Layer 4 of a small transformer language model trained on English Wikipedia (13 layers, counted from 0, width 64).
A neuron's activation on a vector x is GELU(weights . x + bias), where the dot is the dot product.

Input weights of the MLP neurons that the questions are about. A number n stands for (n - 128) times 0.014.
n5 (bias 0.020): 126, 155, 119, 110, 126, 127, 117, 119, 94, 101, 139, 122, 122, 191, 168, 143, 126, 136, 129, 160, 115, 113, 124, 129, 121, 172, 125, 146, 123, 111, 130, 106, 114, 125, 154, 145, 86, 143, 115, 106, 143, 123, 113, 108, 135, 144, 132, 111, 131, 158, 104, 69, 130, 117, 118, 162, 129, 88, 148, 131, 119, 114, 106, 117
n12 (bias -0.005): 121, 113, 134, 81, 112, 187, 110, 109, 88, 98, 119, 133, 108, 130, 130, 85, 149, 98, 175, 146, 120, 98, 107, 138, 58, 149, 141, 129, 92, 135, 188, 135, 119, 165, 159, 124, 114, 153, 152, 154, 134, 112, 110, 158, 125, 138, 152, 112, 65, 149, 139, 149, 159, 165, 76, 105, 168, 173, 133, 103, 111, 142, 142, 66
n15 (bias -0.101): 71, 104, 96, 124, 105, 154, 108, 152, 155, 117, 99, 121, 100, 123, 117, 134, 204, 115, 129, 144, 114, 178, 137, 131, 110, 139, 129, 116, 140, 120, 106, 121, 96, 146, 132, 140, 92, 115, 106, 202, 145, 179, 134, 129, 158, 178, 122, 92, 143, 138, 122, 155, 84, 171, 63, 118, 121, 100, 145, 101, 98, 132, 133, 82
n20 (bias 0.010): 123, 139, 109, 106, 132, 101, 141, 118, 135, 113, 132, 135, 120, 100, 148, 101, 111, 143, 150, 167, 106, 149, 139, 128, 144, 130, 105, 127, 143, 124, 125, 134, 130, 128, 136, 70, 154, 131, 108, 79, 115, 130, 125, 104, 120, 155, 167, 167, 123, 146, 86, 98, 153, 132, 132, 119, 156, 105, 126, 102, 123, 131, 109, 144
n27 (bias -0.044): 106, 163, 146, 169, 103, 86, 149, 149, 155, 163, 160, 95, 137, 100, 121, 134, 166, 136, 153, 122, 155, 89, 130, 106, 72, 135, 158, 140, 122, 84, 86, 79, 130, 158, 101, 169, 125, 135, 112, 171, 161, 114, 85, 117, 101, 129, 136, 112, 81, 169, 135, 113, 92, 178, 146, 153, 127, 129, 113, 158, 122, 114, 151, 108
n30 (bias -0.013): 161, 176, 125, 139, 141, 84, 180, 93, 140, 156, 118, 121, 134, 141, 148, 122, 150, 115, 105, 132, 95, 118, 156, 116, 117, 91, 135, 147, 150, 128, 138, 145, 135, 112, 157, 171, 180, 100, 151, 141, 114, 109, 158, 137, 140, 114, 165, 106, 113, 141, 130, 113, 118, 168, 61, 129, 108, 86, 100, 123, 128, 92, 129, 117
n37 (bias -0.012): 138, 141, 110, 145, 132, 155, 117, 168, 169, 124, 140, 103, 141, 157, 110, 135, 175, 124, 124, 87, 150, 123, 132, 147, 97, 155, 124, 113, 130, 87, 73, 54, 96, 154, 164, 157, 96, 96, 101, 121, 170, 157, 123, 120, 165, 89, 209, 188, 118, 178, 126, 137, 124, 142, 134, 89, 111, 100, 121, 93, 93, 148, 140, 71
n40 (bias -0.000): 186, 151, 168, 129, 124, 132, 117, 140, 151, 81, 51, 193, 82, 100, 154, 108, 126, 116, 167, 144, 142, 159, 167, 122, 133, 133, 168, 86, 151, 81, 74, 115, 110, 89, 110, 151, 45, 155, 127, 130, 167, 109, 137, 138, 51, 150, 123, 111, 159, 122, 148, 113, 175, 159, 117, 153, 147, 118, 156, 131, 118, 137, 131, 123
n42 (bias -0.035): 145, 127, 116, 130, 129, 151, 172, 104, 155, 125, 105, 163, 149, 136, 145, 111, 114, 114, 148, 133, 111, 136, 119, 127, 114, 136, 82, 132, 121, 131, 138, 117, 123, 114, 81, 128, 122, 108, 205, 204, 176, 128, 123, 133, 143, 120, 137, 152, 154, 120, 110, 110, 159, 129, 77, 124, 114, 94, 67, 126, 104, 130, 130, 108
n61 (bias -0.025): 130, 123, 137, 116, 126, 86, 116, 155, 128, 169, 94, 121, 147, 97, 137, 58, 104, 102, 149, 104, 169, 118, 141, 154, 118, 85, 132, 101, 156, 137, 90, 79, 201, 124, 186, 118, 104, 148, 91, 158, 174, 80, 112, 163, 148, 118, 204, 118, 74, 140, 118, 123, 140, 124, 113, 141, 137, 176, 124, 159, 168, 136, 111, 109
n63 (bias -0.025): 138, 103, 124, 123, 161, 150, 154, 104, 170, 126, 194, 175, 132, 136, 181, 85, 157, 108, 119, 90, 116, 126, 104, 79, 148, 94, 127, 122, 192, 118, 125, 122, 117, 90, 125, 141, 126, 81, 117, 65, 143, 134, 119, 140, 77, 106, 107, 150, 160, 136, 134, 133, 169, 158, 112, 136, 117, 162, 115, 108, 86, 175, 153, 129
n81 (bias -0.052): 123, 108, 155, 144, 104, 77, 140, 146, 125, 95, 98, 168, 173, 130, 130, 121, 135, 158, 132, 133, 145, 164, 107, 86, 151, 104, 117, 148, 141, 149, 94, 123, 147, 121, 125, 143, 85, 156, 105, 134, 134, 94, 124, 141, 187, 92, 155, 174, 118, 77, 113, 129, 94, 123, 108, 145, 153, 116, 125, 151, 94, 118, 75, 162
n84 (bias -0.042): 158, 128, 154, 118, 146, 126, 156, 145, 92, 109, 123, 150, 135, 95, 113, 140, 206, 146, 123, 132, 160, 89, 130, 132, 67, 158, 115, 155, 151, 106, 80, 81, 90, 132, 121, 139, 103, 171, 192, 173, 130, 189, 134, 110, 145, 94, 82, 115, 167, 135, 114, 127, 128, 155, 97, 118, 116, 86, 115, 133, 186, 133, 85, 156
n85 (bias -0.047): 117, 115, 117, 126, 166, 137, 114, 117, 107, 152, 131, 89, 123, 133, 189, 128, 160, 149, 155, 122, 171, 146, 173, 92, 137, 119, 133, 91, 126, 108, 101, 163, 110, 98, 127, 137, 136, 110, 140, 88, 128, 95, 132, 154, 171, 132, 115, 149, 149, 108, 156, 132, 162, 161, 81, 155, 51, 96, 165, 110, 68, 142, 117, 132
n99 (bias 0.044): 132, 174, 141, 117, 137, 122, 125, 151, 114, 159, 128, 124, 104, 134, 124, 125, 142, 154, 133, 104, 134, 142, 127, 124, 145, 133, 145, 153, 101, 129, 133, 130, 134, 132, 98, 158, 109, 142, 108, 131, 113, 122, 123, 119, 150, 112, 119, 119, 124, 113, 129, 133, 125, 110, 139, 110, 125, 107, 110, 130, 96, 132, 111, 134
n105 (bias -0.011): 65, 107, 123, 154, 126, 120, 147, 128, 108, 142, 107, 99, 129, 143, 155, 91, 172, 154, 116, 174, 124, 126, 109, 144, 140, 172, 129, 124, 151, 70, 125, 92, 132, 191, 115, 103, 98, 175, 60, 133, 116, 132, 164, 176, 83, 86, 77, 144, 152, 146, 143, 87, 167, 117, 149, 158, 117, 129, 116, 122, 177, 139, 94, 147
n122 (bias -0.037): 99, 125, 98, 83, 90, 140, 112, 102, 101, 124, 114, 132, 126, 136, 128, 157, 150, 131, 138, 124, 77, 128, 135, 176, 134, 130, 146, 145, 127, 148, 165, 151, 120, 120, 143, 147, 133, 148, 163, 142, 140, 133, 145, 132, 113, 142, 135, 96, 102, 142, 97, 133, 110, 148, 136, 128, 142, 107, 111, 136, 180, 122, 107, 129
n132 (bias -0.026): 115, 126, 150, 114, 139, 73, 148, 129, 122, 132, 150, 115, 146, 153, 136, 150, 128, 122, 119, 164, 131, 114, 121, 174, 166, 98, 151, 114, 99, 103, 106, 147, 148, 141, 151, 118, 103, 107, 170, 126, 153, 158, 77, 141, 121, 115, 106, 141, 147, 166, 101, 145, 103, 132, 203, 113, 120, 99, 147, 132, 120, 96, 113, 131
n139 (bias -0.063): 160, 85, 123, 92, 152, 103, 106, 135, 170, 96, 139, 131, 207, 126, 99, 119, 164, 125, 97, 139, 159, 168, 118, 86, 113, 107, 117, 138, 194, 151, 187, 108, 155, 106, 121, 109, 121, 168, 131, 130, 147, 108, 141, 104, 84, 140, 151, 99, 128, 129, 81, 145, 171, 120, 131, 133, 132, 83, 105, 114, 149, 122, 154, 144
n140 (bias -0.026): 143, 142, 167, 82, 139, 159, 136, 141, 175, 139, 113, 187, 121, 129, 89, 132, 114, 117, 173, 130, 131, 125, 132, 70, 161, 64, 111, 166, 159, 128, 127, 170, 166, 94, 121, 153, 121, 144, 102, 127, 127, 96, 92, 102, 98, 180, 142, 113, 140, 155, 105, 136, 125, 141, 140, 121, 113, 81, 84, 153, 155, 109, 138, 132
n153 (bias -0.060): 138, 87, 117, 141, 113, 141, 124, 147, 140, 96, 106, 137, 92, 116, 105, 111, 144, 76, 153, 144, 59, 122, 128, 139, 119, 127, 137, 124, 144, 144, 95, 147, 100, 155, 165, 133, 149, 136, 166, 117, 166, 130, 148, 139, 148, 129, 127, 137, 141, 101, 130, 135, 123, 140, 105, 89, 151, 130, 136, 162, 150, 116, 128, 115
n156 (bias -0.010): 123, 151, 116, 106, 102, 101, 94, 130, 85, 175, 100, 139, 130, 143, 126, 129, 142, 158, 108, 134, 127, 125, 83, 122, 101, 172, 118, 117, 150, 133, 153, 86, 134, 147, 135, 145, 113, 161, 116, 118, 132, 93, 114, 133, 168, 105, 157, 100, 127, 149, 138, 115, 123, 145, 141, 140, 122, 161, 116, 129, 187, 155, 143, 113
n172 (bias -0.011): 135, 115, 149, 117, 142, 133, 104, 108, 163, 170, 114, 138, 163, 83, 157, 134, 95, 68, 153, 129, 160, 125, 132, 146, 163, 130, 146, 100, 124, 119, 78, 110, 198, 111, 123, 117, 143, 123, 129, 131, 181, 111, 131, 100, 109, 152, 108, 100, 152, 112, 150, 107, 145, 118, 125, 108, 125, 122, 151, 147, 77, 152, 153, 113
n188 (bias 0.037): 101, 104, 155, 126, 97, 139, 118, 126, 185, 122, 72, 146, 153, 137, 120, 157, 139, 129, 156, 168, 137, 91, 122, 125, 128, 81, 163, 135, 141, 125, 91, 171, 128, 144, 93, 99, 133, 144, 152, 109, 98, 143, 110, 161, 125, 144, 110, 137, 156, 86, 175, 127, 116, 118, 126, 104, 119, 136, 118, 121, 118, 88, 130, 141
n198 (bias -0.078): 73, 98, 98, 144, 141, 111, 141, 104, 127, 163, 172, 130, 136, 132, 170, 141, 112, 104, 136, 140, 118, 164, 139, 107, 106, 109, 131, 91, 116, 117, 143, 134, 124, 135, 90, 125, 118, 186, 117, 117, 126, 107, 174, 147, 154, 105, 152, 133, 133, 139, 91, 136, 99, 165, 88, 98, 133, 134, 112, 133, 66, 182, 119, 162
n209 (bias -0.054): 127, 147, 126, 181, 101, 129, 113, 153, 175, 196, 123, 132, 148, 115, 128, 136, 159, 72, 151, 99, 104, 127, 103, 142, 132, 100, 150, 94, 131, 120, 104, 176, 122, 120, 165, 147, 122, 111, 123, 94, 77, 127, 130, 144, 148, 144, 71, 141, 168, 152, 112, 75, 114, 170, 88, 140, 75, 171, 131, 101, 82, 137, 147, 107
n210 (bias -0.055): 113, 165, 199, 150, 136, 109, 137, 94, 157, 141, 190, 120, 175, 107, 98, 82, 136, 128, 125, 137, 148, 174, 104, 69, 137, 83, 111, 108, 99, 137, 51, 140, 125, 122, 163, 245, 112, 151, 133, 110, 111, 110, 114, 85, 152, 112, 136, 155, 108, 132, 129, 117, 109, 144, 128, 104, 100, 132, 124, 165, 75, 109, 93, 142
n229 (bias -0.041): 58, 143, 130, 135, 126, 125, 123, 142, 145, 185, 137, 141, 109, 141, 136, 132, 151, 160, 139, 136, 100, 114, 116, 147, 136, 144, 178, 101, 120, 95, 120, 80, 121, 144, 99, 148, 126, 127, 135, 147, 82, 118, 100, 118, 104, 123, 110, 123, 100, 136, 183, 102, 149, 131, 130, 108, 116, 177, 186, 132, 130, 111, 138, 95
n241 (bias -0.028): 143, 108, 141, 141, 133, 115, 174, 165, 143, 103, 145, 109, 115, 176, 118, 127, 91, 119, 162, 165, 136, 168, 135, 147, 134, 143, 96, 134, 145, 107, 115, 113, 111, 158, 108, 127, 122, 109, 133, 138, 135, 108, 133, 108, 139, 100, 121, 128, 113, 135, 55, 140, 131, 111, 160, 130, 127, 104, 135, 101, 103, 140, 176, 90
n252 (bias -0.086): 79, 101, 161, 126, 111, 141, 91, 147, 120, 133, 83, 106, 130, 73, 122, 163, 120, 156, 196, 135, 128, 131, 172, 78, 147, 168, 146, 114, 87, 109, 153, 125, 190, 178, 136, 139, 149, 148, 125, 135, 143, 162, 158, 75, 150, 99, 114, 108, 104, 120, 123, 84, 114, 134, 103, 122, 141, 114, 115, 88, 137, 211, 162, 146
n254 (bias -0.056): 71, 161, 147, 108, 128, 90, 100, 151, 120, 75, 68, 82, 166, 102, 138, 143, 115, 102, 143, 134, 115, 166, 92, 132, 148, 137, 156, 127, 138, 88, 134, 114, 124, 122, 119, 169, 161, 165, 100, 147, 164, 105, 135, 104, 165, 162, 228, 61, 99, 163, 165, 142, 87, 159, 127, 116, 109, 61, 128, 144, 103, 170, 107, 135

Each question shows a token from some text and the vector x that enters the MLP there. A number n stands for (n - 128) times 0.024.

"el": 83, 147, 128, 197, 146, 149, 85, 126, 56, 135, 146, 159, 143, 168, 89, 140, 168, 95, 131, 105, 187, 180, 137, 124, 119, 123, 87, 180, 114, 80, 96, 183, 103, 103, 123, 102, 150, 39, 160, 144, 98, 129, 100, 121, 56, 140, 201, 71, 151, 88, 155, 82, 140, 130, 155, 87, 186, 176, 116, 145, 119, 145, 135, 140
The two highest activations, in order: n63, n229

"===": 68, 154, 112, 219, 134, 133, 111, 124, 42, 163, 109, 134, 141, 175, 113, 132, 155, 105, 106, 124, 178, 184, 144, 122, 173, 113, 90, 152, 90, 75, 119, 182, 109, 111, 151, 128, 155, 50, 163, 137, 120, 110, 146, 99, 61, 168, 207, 77, 171, 85, 137, 78, 131, 120, 140, 115, 196, 161, 84, 138, 121, 109, 118, 128
Which of these neurons fires most? n30

" of": 83, 141, 107, 196, 134, 150, 105, 129, 36, 139, 125, 147, 124, 160, 96, 135, 182, 96, 119, 115, 175, 164, 138, 85, 153, 157, 88, 165, 83, 68, 122, 175, 96, 99, 137, 118, 143, 56, 161, 159, 117, 133, 143, 122, 58, 162, 202, 106, 159, 82, 131, 105, 129, 115, 148, 116, 214, 182, 78, 143, 116, 133, 108, 140
The three highest activations, in order: n42, n15, n12

"und": 89, 135, 115, 200, 147, 156, 88, 128, 44, 130, 151, 146, 147, 181, 95, 144, 162, 98, 88, 119, 201, 167, 151, 120, 123, 129, 117, 177, 121, 86, 98, 159, 111, 112, 131, 99, 160, 39, 160, 144, 99, 116, 131, 94, 64, 124, 213, 61, 151, 80, 136, 88, 131, 89, 194, 124, 197, 172, 111, 132, 123, 147, 114, 108
The two highest activations, in order: n241, n37

"le": 81, 125, 119, 206, 127, 146, 93, 122, 42, 131, 126, 163, 144, 170, 104, 143, 138, 89, 143, 118, 168, 201, 153, 123, 135, 136, 84, 191, 97, 101, 80, 174, 130, 103, 154, 104, 146, 57, 163, 134, 105, 115, 127, 114, 53, 144, 202, 58, 164, 82, 132, 97, 127, 117, 143, 115, 192, 185, 86, 150, 119, 141, 141, 126
Which of these neurons fires most? n172

" st": 95, 144, 101, 177, 133, 157, 91, 131, 14, 160, 119, 132, 113, 164, 87, 147, 190, 91, 110, 97, 205, 207, 151, 106, 157, 132, 103, 168, 80, 88, 111, 156, 98, 115, 123, 100, 161, 65, 165, 100, 128, 109, 148, 136, 65, 130, 199, 96, 162, 82, 133, 86, 140, 140, 166, 130, 186, 176, 111, 137, 115, 125, 126, 147
The two highest activations, in order: n85, n99

"red": 66, 147, 105, 199, 141, 161, 93, 134, 53, 169, 116, 151, 135, 171, 98, 113, 167, 106, 133, 103, 193, 159, 157, 98, 129, 145, 102, 171, 105, 88, 110, 149, 80, 115, 139, 127, 164, 58, 148, 137, 99, 130, 130, 105, 68, 145, 213, 69, 171, 85, 125, 85, 124, 76, 180, 106, 213, 177, 106, 145, 97, 151, 124, 119
The most active neuron and its activation: n99, at about 1.1

"U": 76, 118, 127, 208, 135, 131, 101, 130, 40, 146, 112, 141, 135, 194, 116, 138, 131, 73, 128, 115, 189, 161, 141, 120, 167, 140, 89, 170, 123, 87, 104, 172, 108, 124, 146, 108, 129, 33, 166, 176, 103, 140, 129, 92, 63, 134, 185, 78, 182, 80, 116, 75, 128, 117, 180, 114, 211, 170, 108, 140, 109, 142, 113, 126
Which of these neurons fires most? n241

"on": 73, 128, 136, 205, 140, 143, 117, 128, 41, 153, 126, 157, 121, 156, 98, 128, 155, 80, 127, 114, 180, 182, 141, 125, 125, 139, 88, 171, 111, 100, 124, 163, 101, 103, 149, 107, 143, 55, 169, 131, 87, 140, 128, 110, 55, 139, 214, 71, 153, 83, 125, 107, 126, 105, 177, 115, 212, 177, 62, 147, 134, 142, 114, 145
Which of these neurons fires most? n122

" based": 86, 140, 110, 205, 128, 140, 79, 139, 42, 163, 110, 142, 169, 144, 95, 116, 192, 92, 106, 78, 181, 184, 142, 93, 155, 114, 96, 164, 106, 95, 104, 165, 94, 100, 125, 123, 155, 50, 170, 152, 110, 123, 161, 126, 60, 136, 196, 93, 163, 95, 139, 98, 129, 94, 166, 101, 198, 181, 103, 161, 112, 99, 145, 164
The most active neuron and its activation: n210, at about 1.4

"ing": 76, 145, 109, 195, 117, 150, 85, 135, 39, 161, 101, 135, 147, 178, 99, 131, 188, 95, 104, 110, 182, 171, 160, 79, 129, 137, 98, 177, 97, 83, 119, 170, 98, 99, 117, 126, 140, 55, 159, 159, 108, 113, 127, 120, 69, 166, 207, 89, 167, 87, 127, 98, 128, 87, 149, 115, 193, 189, 100, 147, 124, 133, 134, 145
Which of these neurons fires most? n15

" +": 90, 132, 112, 201, 129, 139, 78, 145, 11, 124, 114, 150, 126, 171, 106, 149, 165, 92, 127, 111, 187, 168, 154, 128, 159, 145, 87, 142, 114, 66, 104, 187, 110, 109, 142, 97, 146, 53, 143, 139, 116, 127, 132, 118, 68, 152, 189, 91, 158, 82, 121, 95, 149, 103, 153, 110, 207, 177, 130, 138, 120, 116, 110, 179
The three highest activations, in order: n40, n20, n5

"s": 84, 145, 88, 200, 132, 147, 104, 127, 32, 155, 118, 142, 142, 182, 95, 143, 137, 92, 99, 128, 195, 167, 163, 94, 127, 150, 78, 176, 105, 93, 110, 163, 104, 122, 143, 116, 132, 56, 164, 138, 118, 114, 117, 106, 54, 150, 199, 88, 183, 98, 122, 98, 126, 111, 157, 125, 195, 185, 91, 160, 125, 140, 100, 133
The two highest activations, in order: n5, n156

"ill": 77, 143, 109, 192, 131, 156, 105, 133, 40, 161, 118, 142, 146, 147, 90, 149, 179, 78, 123, 104, 205, 194, 138, 108, 105, 125, 96, 169, 105, 94, 115, 169, 101, 99, 104, 103, 153, 61, 169, 126, 111, 144, 129, 131, 63, 144, 208, 86, 142, 76, 138, 72, 128, 116, 178, 103, 179, 182, 108, 147, 136, 145, 113, 145
The three highest activations, in order: n188, n122, n99

"arn": 80, 153, 114, 192, 143, 149, 89, 125, 44, 177, 112, 153, 156, 143, 80, 144, 181, 81, 91, 119, 192, 161, 155, 128, 118, 135, 86, 191, 120, 85, 99, 149, 83, 109, 137, 120, 141, 57, 155, 134, 110, 146, 136, 114, 57, 122, 196, 81, 152, 75, 124, 94, 134, 89, 167, 122, 183, 188, 106, 151, 156, 151, 107, 151
The most active neuron and its activation: n84, at about 1.7

"eat": 70, 123, 116, 201, 121, 143, 89, 138, 38, 145, 118, 130, 158, 180, 110, 140, 196, 83, 121, 85, 181, 194, 148, 99, 126, 113, 93, 184, 103, 77, 117, 150, 114, 118, 130, 123, 156, 45, 144, 148, 128, 144, 139, 98, 66, 125, 205, 89, 140, 74, 125, 101, 128, 102, 190, 126, 195, 184, 114, 141, 142, 134, 119, 124
Which of these neurons fires most? n37

"ents": 81, 155, 107, 210, 104, 159, 105, 135, 44, 143, 122, 138, 140, 161, 93, 131, 165, 87, 113, 117, 195, 145, 153, 101, 125, 132, 97, 181, 97, 103, 92, 160, 113, 114, 141, 97, 140, 39, 166, 174, 108, 106, 131, 123, 64, 169, 195, 89, 184, 86, 131, 97, 117, 114, 154, 98, 200, 186, 87, 162, 137, 113, 123, 126
Which of these neurons fires most? n27

" school": 68, 150, 111, 200, 128, 147, 89, 138, 56, 131, 119, 159, 153, 159, 93, 113, 180, 84, 88, 116, 198, 148, 127, 105, 141, 134, 103, 177, 73, 108, 111, 161, 93, 116, 115, 106, 147, 58, 146, 152, 102, 116, 152, 134, 68, 161, 212, 63, 165, 87, 133, 92, 153, 94, 184, 120, 198, 174, 91, 150, 102, 134, 134, 140
The three highest activations, in order: n99, n254, n188

" by": 84, 142, 124, 199, 127, 137, 82, 137, 23, 153, 117, 141, 145, 161, 104, 142, 177, 79, 113, 108, 185, 169, 137, 79, 155, 131, 85, 149, 102, 75, 113, 170, 88, 98, 134, 115, 151, 48, 149, 161, 101, 128, 136, 135, 67, 161, 195, 101, 175, 108, 129, 98, 127, 102, 151, 110, 218, 182, 93, 141, 133, 150, 123, 136
Which of these neurons fires most? n15

"ident": 59, 147, 100, 203, 115, 146, 97, 136, 70, 154, 150, 143, 149, 152, 94, 141, 184, 108, 114, 99, 197, 183, 135, 91, 106, 127, 90, 178, 105, 88, 121, 138, 113, 110, 122, 102, 147, 47, 165, 145, 103, 140, 143, 113, 71, 143, 219, 67, 158, 96, 146, 75, 148, 108, 167, 84, 209, 173, 89, 151, 117, 138, 117, 132
The two highest activations, in order: n27, n37

"ia": 71, 133, 140, 212, 122, 162, 101, 131, 37, 149, 128, 145, 151, 158, 104, 123, 167, 85, 106, 107, 172, 161, 136, 117, 147, 130, 92, 174, 110, 91, 113, 188, 120, 114, 141, 105, 138, 44, 162, 149, 89, 104, 121, 122, 66, 163, 203, 71, 171, 75, 150, 93, 129, 121, 148, 92, 192, 191, 101, 152, 121, 131, 111, 130
Which of these neurons fires most? n188

"ience": 66, 141, 125, 224, 98, 155, 119, 126, 48, 152, 121, 145, 157, 161, 103, 123, 169, 81, 120, 104, 182, 175, 138, 90, 125, 129, 103, 180, 105, 98, 118, 160, 114, 110, 141, 97, 128, 53, 169, 153, 95, 108, 145, 137, 61, 167, 209, 76, 175, 92, 128, 89, 128, 107, 163, 98, 197, 177, 103, 152, 106, 122, 109, 134
Which of these neurons fires most? n188

" but": 72, 131, 114, 190, 130, 151, 102, 134, 20, 138, 117, 140, 133, 163, 106, 154, 165, 89, 109, 105, 186, 175, 127, 101, 135, 161, 68, 168, 108, 83, 114, 161, 104, 92, 143, 106, 151, 53, 164, 142, 95, 154, 143, 105, 62, 153, 206, 91, 181, 106, 123, 110, 130, 122, 173, 131, 184, 179, 91, 164, 121, 108, 121, 140
Which of these neurons fires most? n122

"ther": 83, 143, 114, 181, 135, 139, 93, 136, 34, 163, 111, 147, 158, 163, 102, 147, 180, 75, 123, 111, 192, 166, 147, 93, 137, 118, 96, 183, 87, 85, 130, 159, 96, 103, 133, 107, 126, 66, 148, 146, 109, 127, 135, 119, 67, 169, 206, 72, 165, 75, 128, 95, 143, 106, 182, 106, 197, 179, 89, 147, 108, 139, 135, 125
Which of these neurons fires most? n99

" and": 79, 122, 107, 190, 137, 130, 89, 139, 35, 148, 143, 126, 141, 155, 107, 148, 168, 90, 117, 107, 179, 174, 132, 101, 143, 143, 90, 166, 99, 75, 119, 173, 91, 106, 137, 101, 144, 44, 165, 143, 103, 141, 131, 120, 63, 167, 211, 79, 189, 96, 127, 105, 140, 114, 150, 117, 204, 181, 108, 162, 104, 120, 109, 147
Which of these neurons fires most? n15

"gin": 73, 150, 122, 203, 134, 165, 121, 127, 73, 149, 87, 164, 134, 148, 83, 128, 148, 82, 144, 102, 180, 161, 150, 86, 135, 125, 94, 174, 82, 99, 121, 167, 121, 107, 134, 95, 137, 50, 171, 157, 102, 144, 134, 122, 57, 146, 199, 93, 174, 76, 147, 91, 136, 76, 159, 109, 206, 186, 73, 150, 120, 148, 129, 129
The most active neuron and its activation: n42, at about 2.1

"ar": 91, 151, 124, 210, 148, 151, 106, 128, 44, 123, 135, 148, 129, 169, 94, 124, 151, 77, 123, 106, 199, 187, 140, 124, 112, 147, 97, 174, 120, 99, 114, 160, 100, 97, 126, 110, 138, 33, 167, 153, 90, 110, 101, 107, 57, 135, 195, 89, 164, 90, 128, 76, 117, 109, 171, 108, 212, 178, 135, 153, 137, 143, 135, 127
Which of these neurons fires most? n241

" ==": 80, 164, 102, 229, 116, 140, 114, 117, 44, 163, 112, 130, 145, 156, 107, 130, 184, 87, 113, 115, 185, 158, 142, 98, 146, 120, 90, 165, 77, 78, 129, 168, 110, 110, 135, 115, 153, 46, 172, 148, 118, 102, 154, 97, 65, 167, 213, 85, 171, 100, 144, 101, 123, 132, 149, 114, 194, 159, 92, 150, 119, 103, 125, 130
The two highest activations, in order: n30, n27

" Canada": 66, 142, 136, 208, 126, 168, 112, 126, 41, 137, 125, 143, 137, 149, 101, 133, 148, 84, 134, 122, 198, 143, 139, 122, 128, 133, 89, 177, 91, 104, 106, 188, 114, 119, 150, 79, 136, 55, 146, 156, 101, 110, 154, 133, 65, 168, 199, 66, 165, 89, 136, 87, 135, 86, 158, 95, 199, 168, 77, 152, 124, 127, 115, 137
The three highest activations, in order: n188, n12, n172

".": 88, 131, 92, 214, 124, 150, 82, 131, 19, 136, 106, 156, 129, 143, 110, 133, 158, 104, 116, 116, 201, 174, 132, 99, 160, 143, 92, 159, 102, 95, 96, 178, 90, 114, 121, 105, 163, 61, 160, 147, 109, 119, 137, 111, 72, 177, 211, 87, 150, 99, 148, 95, 121, 120, 161, 131, 209, 170, 100, 144, 113, 115, 115, 116
The three highest activations, in order: n254, n15, n40

" is": 87, 142, 111, 197, 126, 141, 102, 135, 20, 151, 128, 132, 141, 133, 96, 149, 174, 79, 110, 106, 193, 173, 150, 102, 151, 137, 74, 150, 89, 84, 122, 166, 108, 115, 141, 111, 142, 60, 156, 135, 112, 128, 138, 109, 67, 154, 207, 91, 182, 105, 120, 104, 135, 127, 162, 95, 204, 189, 86, 160, 104, 121, 122, 156
The two highest activations, in order: n198, n210

"ice": 88, 139, 137, 212, 117, 156, 105, 135, 35, 137, 128, 134, 132, 164, 105, 140, 158, 80, 134, 103, 204, 176, 147, 99, 117, 121, 98, 181, 106, 96, 126, 181, 118, 113, 127, 92, 143, 46, 156, 137, 103, 113, 108, 120, 63, 170, 196, 75, 163, 84, 142, 92, 135, 98, 168, 107, 200, 165, 83, 149, 127, 126, 124, 141
Which of these neurons fires most? n140

"ional": 81, 142, 132, 203, 128, 143, 102, 131, 63, 116, 114, 153, 133, 176, 82, 130, 142, 99, 112, 116, 175, 182, 134, 105, 124, 145, 110, 177, 93, 83, 100, 176, 109, 113, 129, 94, 136, 30, 179, 165, 109, 119, 127, 128, 52, 166, 198, 70, 158, 79, 135, 102, 152, 122, 163, 99, 208, 177, 108, 142, 106, 132, 128, 140
Which of these neurons fires most? n40

"ial": 67, 145, 104, 211, 131, 153, 89, 131, 40, 147, 131, 151, 133, 160, 94, 123, 155, 106, 128, 123, 178, 172, 133, 102, 132, 142, 117, 185, 101, 68, 130, 174, 103, 114, 128, 109, 131, 61, 157, 138, 101, 124, 131, 122, 58, 165, 210, 68, 155, 82, 151, 97, 154, 113, 162, 100, 197, 175, 99, 143, 101, 133, 117, 129
The three highest activations, in order: n12, n229, n99

"es": 92, 137, 120, 207, 111, 152, 96, 126, 45, 173, 117, 143, 135, 158, 99, 129, 177, 86, 105, 106, 189, 161, 155, 95, 130, 137, 72, 177, 113, 90, 112, 175, 103, 103, 139, 113, 148, 42, 170, 151, 106, 115, 114, 114, 68, 162, 198, 91, 168, 87, 144, 97, 122, 120, 165, 104, 189, 188, 66, 158, 117, 136, 122, 142
Which of these neurons fires most? n42

" the": 69, 143, 111, 197, 144, 153, 99, 136, 29, 159, 120, 129, 138, 146, 94, 130, 186, 102, 128, 108, 172, 189, 124, 86, 160, 134, 94, 155, 92, 70, 128, 162, 112, 104, 148, 107, 156, 46, 146, 130, 119, 126, 137, 111, 62, 153, 209, 86, 190, 97, 118, 93, 145, 114, 151, 121, 214, 172, 102, 160, 118, 118, 126, 142
Which of these neurons fires most? n20

"ced": 75, 136, 109, 201, 118, 161, 76, 133, 28, 176, 118, 132, 138, 143, 95, 130, 174, 110, 127, 81, 181, 183, 166, 113, 125, 149, 91, 162, 114, 72, 99, 143, 122, 111, 145, 103, 155, 73, 153, 152, 132, 141, 150, 126, 65, 130, 215, 84, 155, 93, 134, 98, 115, 97, 176, 109, 210, 180, 83, 122, 126, 148, 105, 145
Which of these neurons fires most? n252

" b": 79, 140, 108, 195, 144, 155, 117, 133, 7, 149, 120, 150, 110, 158, 88, 133, 168, 92, 89, 117, 200, 186, 137, 121, 179, 148, 89, 162, 100, 92, 111, 160, 97, 114, 127, 114, 147, 64, 178, 110, 124, 102, 149, 113, 55, 133, 205, 80, 166, 94, 140, 92, 147, 116, 149, 130, 185, 170, 116, 136, 120, 135, 134, 128
Which of these neurons fires most? n40

"ved": 90, 143, 107, 194, 121, 153, 72, 133, 41, 173, 115, 141, 147, 160, 91, 153, 172, 94, 130, 89, 186, 161, 165, 88, 133, 136, 85, 180, 107, 75, 118, 166, 96, 115, 136, 105, 150, 78, 164, 153, 119, 140, 133, 116, 62, 150, 196, 73, 166, 79, 130, 95, 128, 116, 146, 113, 201, 182, 61, 138, 128, 145, 122, 142
The most active neuron and its activation: n252, at about 1.5

" Reg": 74, 142, 121, 211, 137, 142, 103, 126, 65, 129, 120, 112, 95, 165, 85, 150, 147, 102, 123, 120, 191, 210, 123, 91, 145, 132, 106, 169, 116, 84, 130, 171, 92, 113, 128, 75, 147, 52, 166, 135, 99, 135, 161, 109, 57, 129, 182, 98, 164, 79, 134, 95, 148, 119, 187, 110, 215, 186, 80, 142, 122, 138, 125, 135
The three highest activations, in order: n241, n105, n20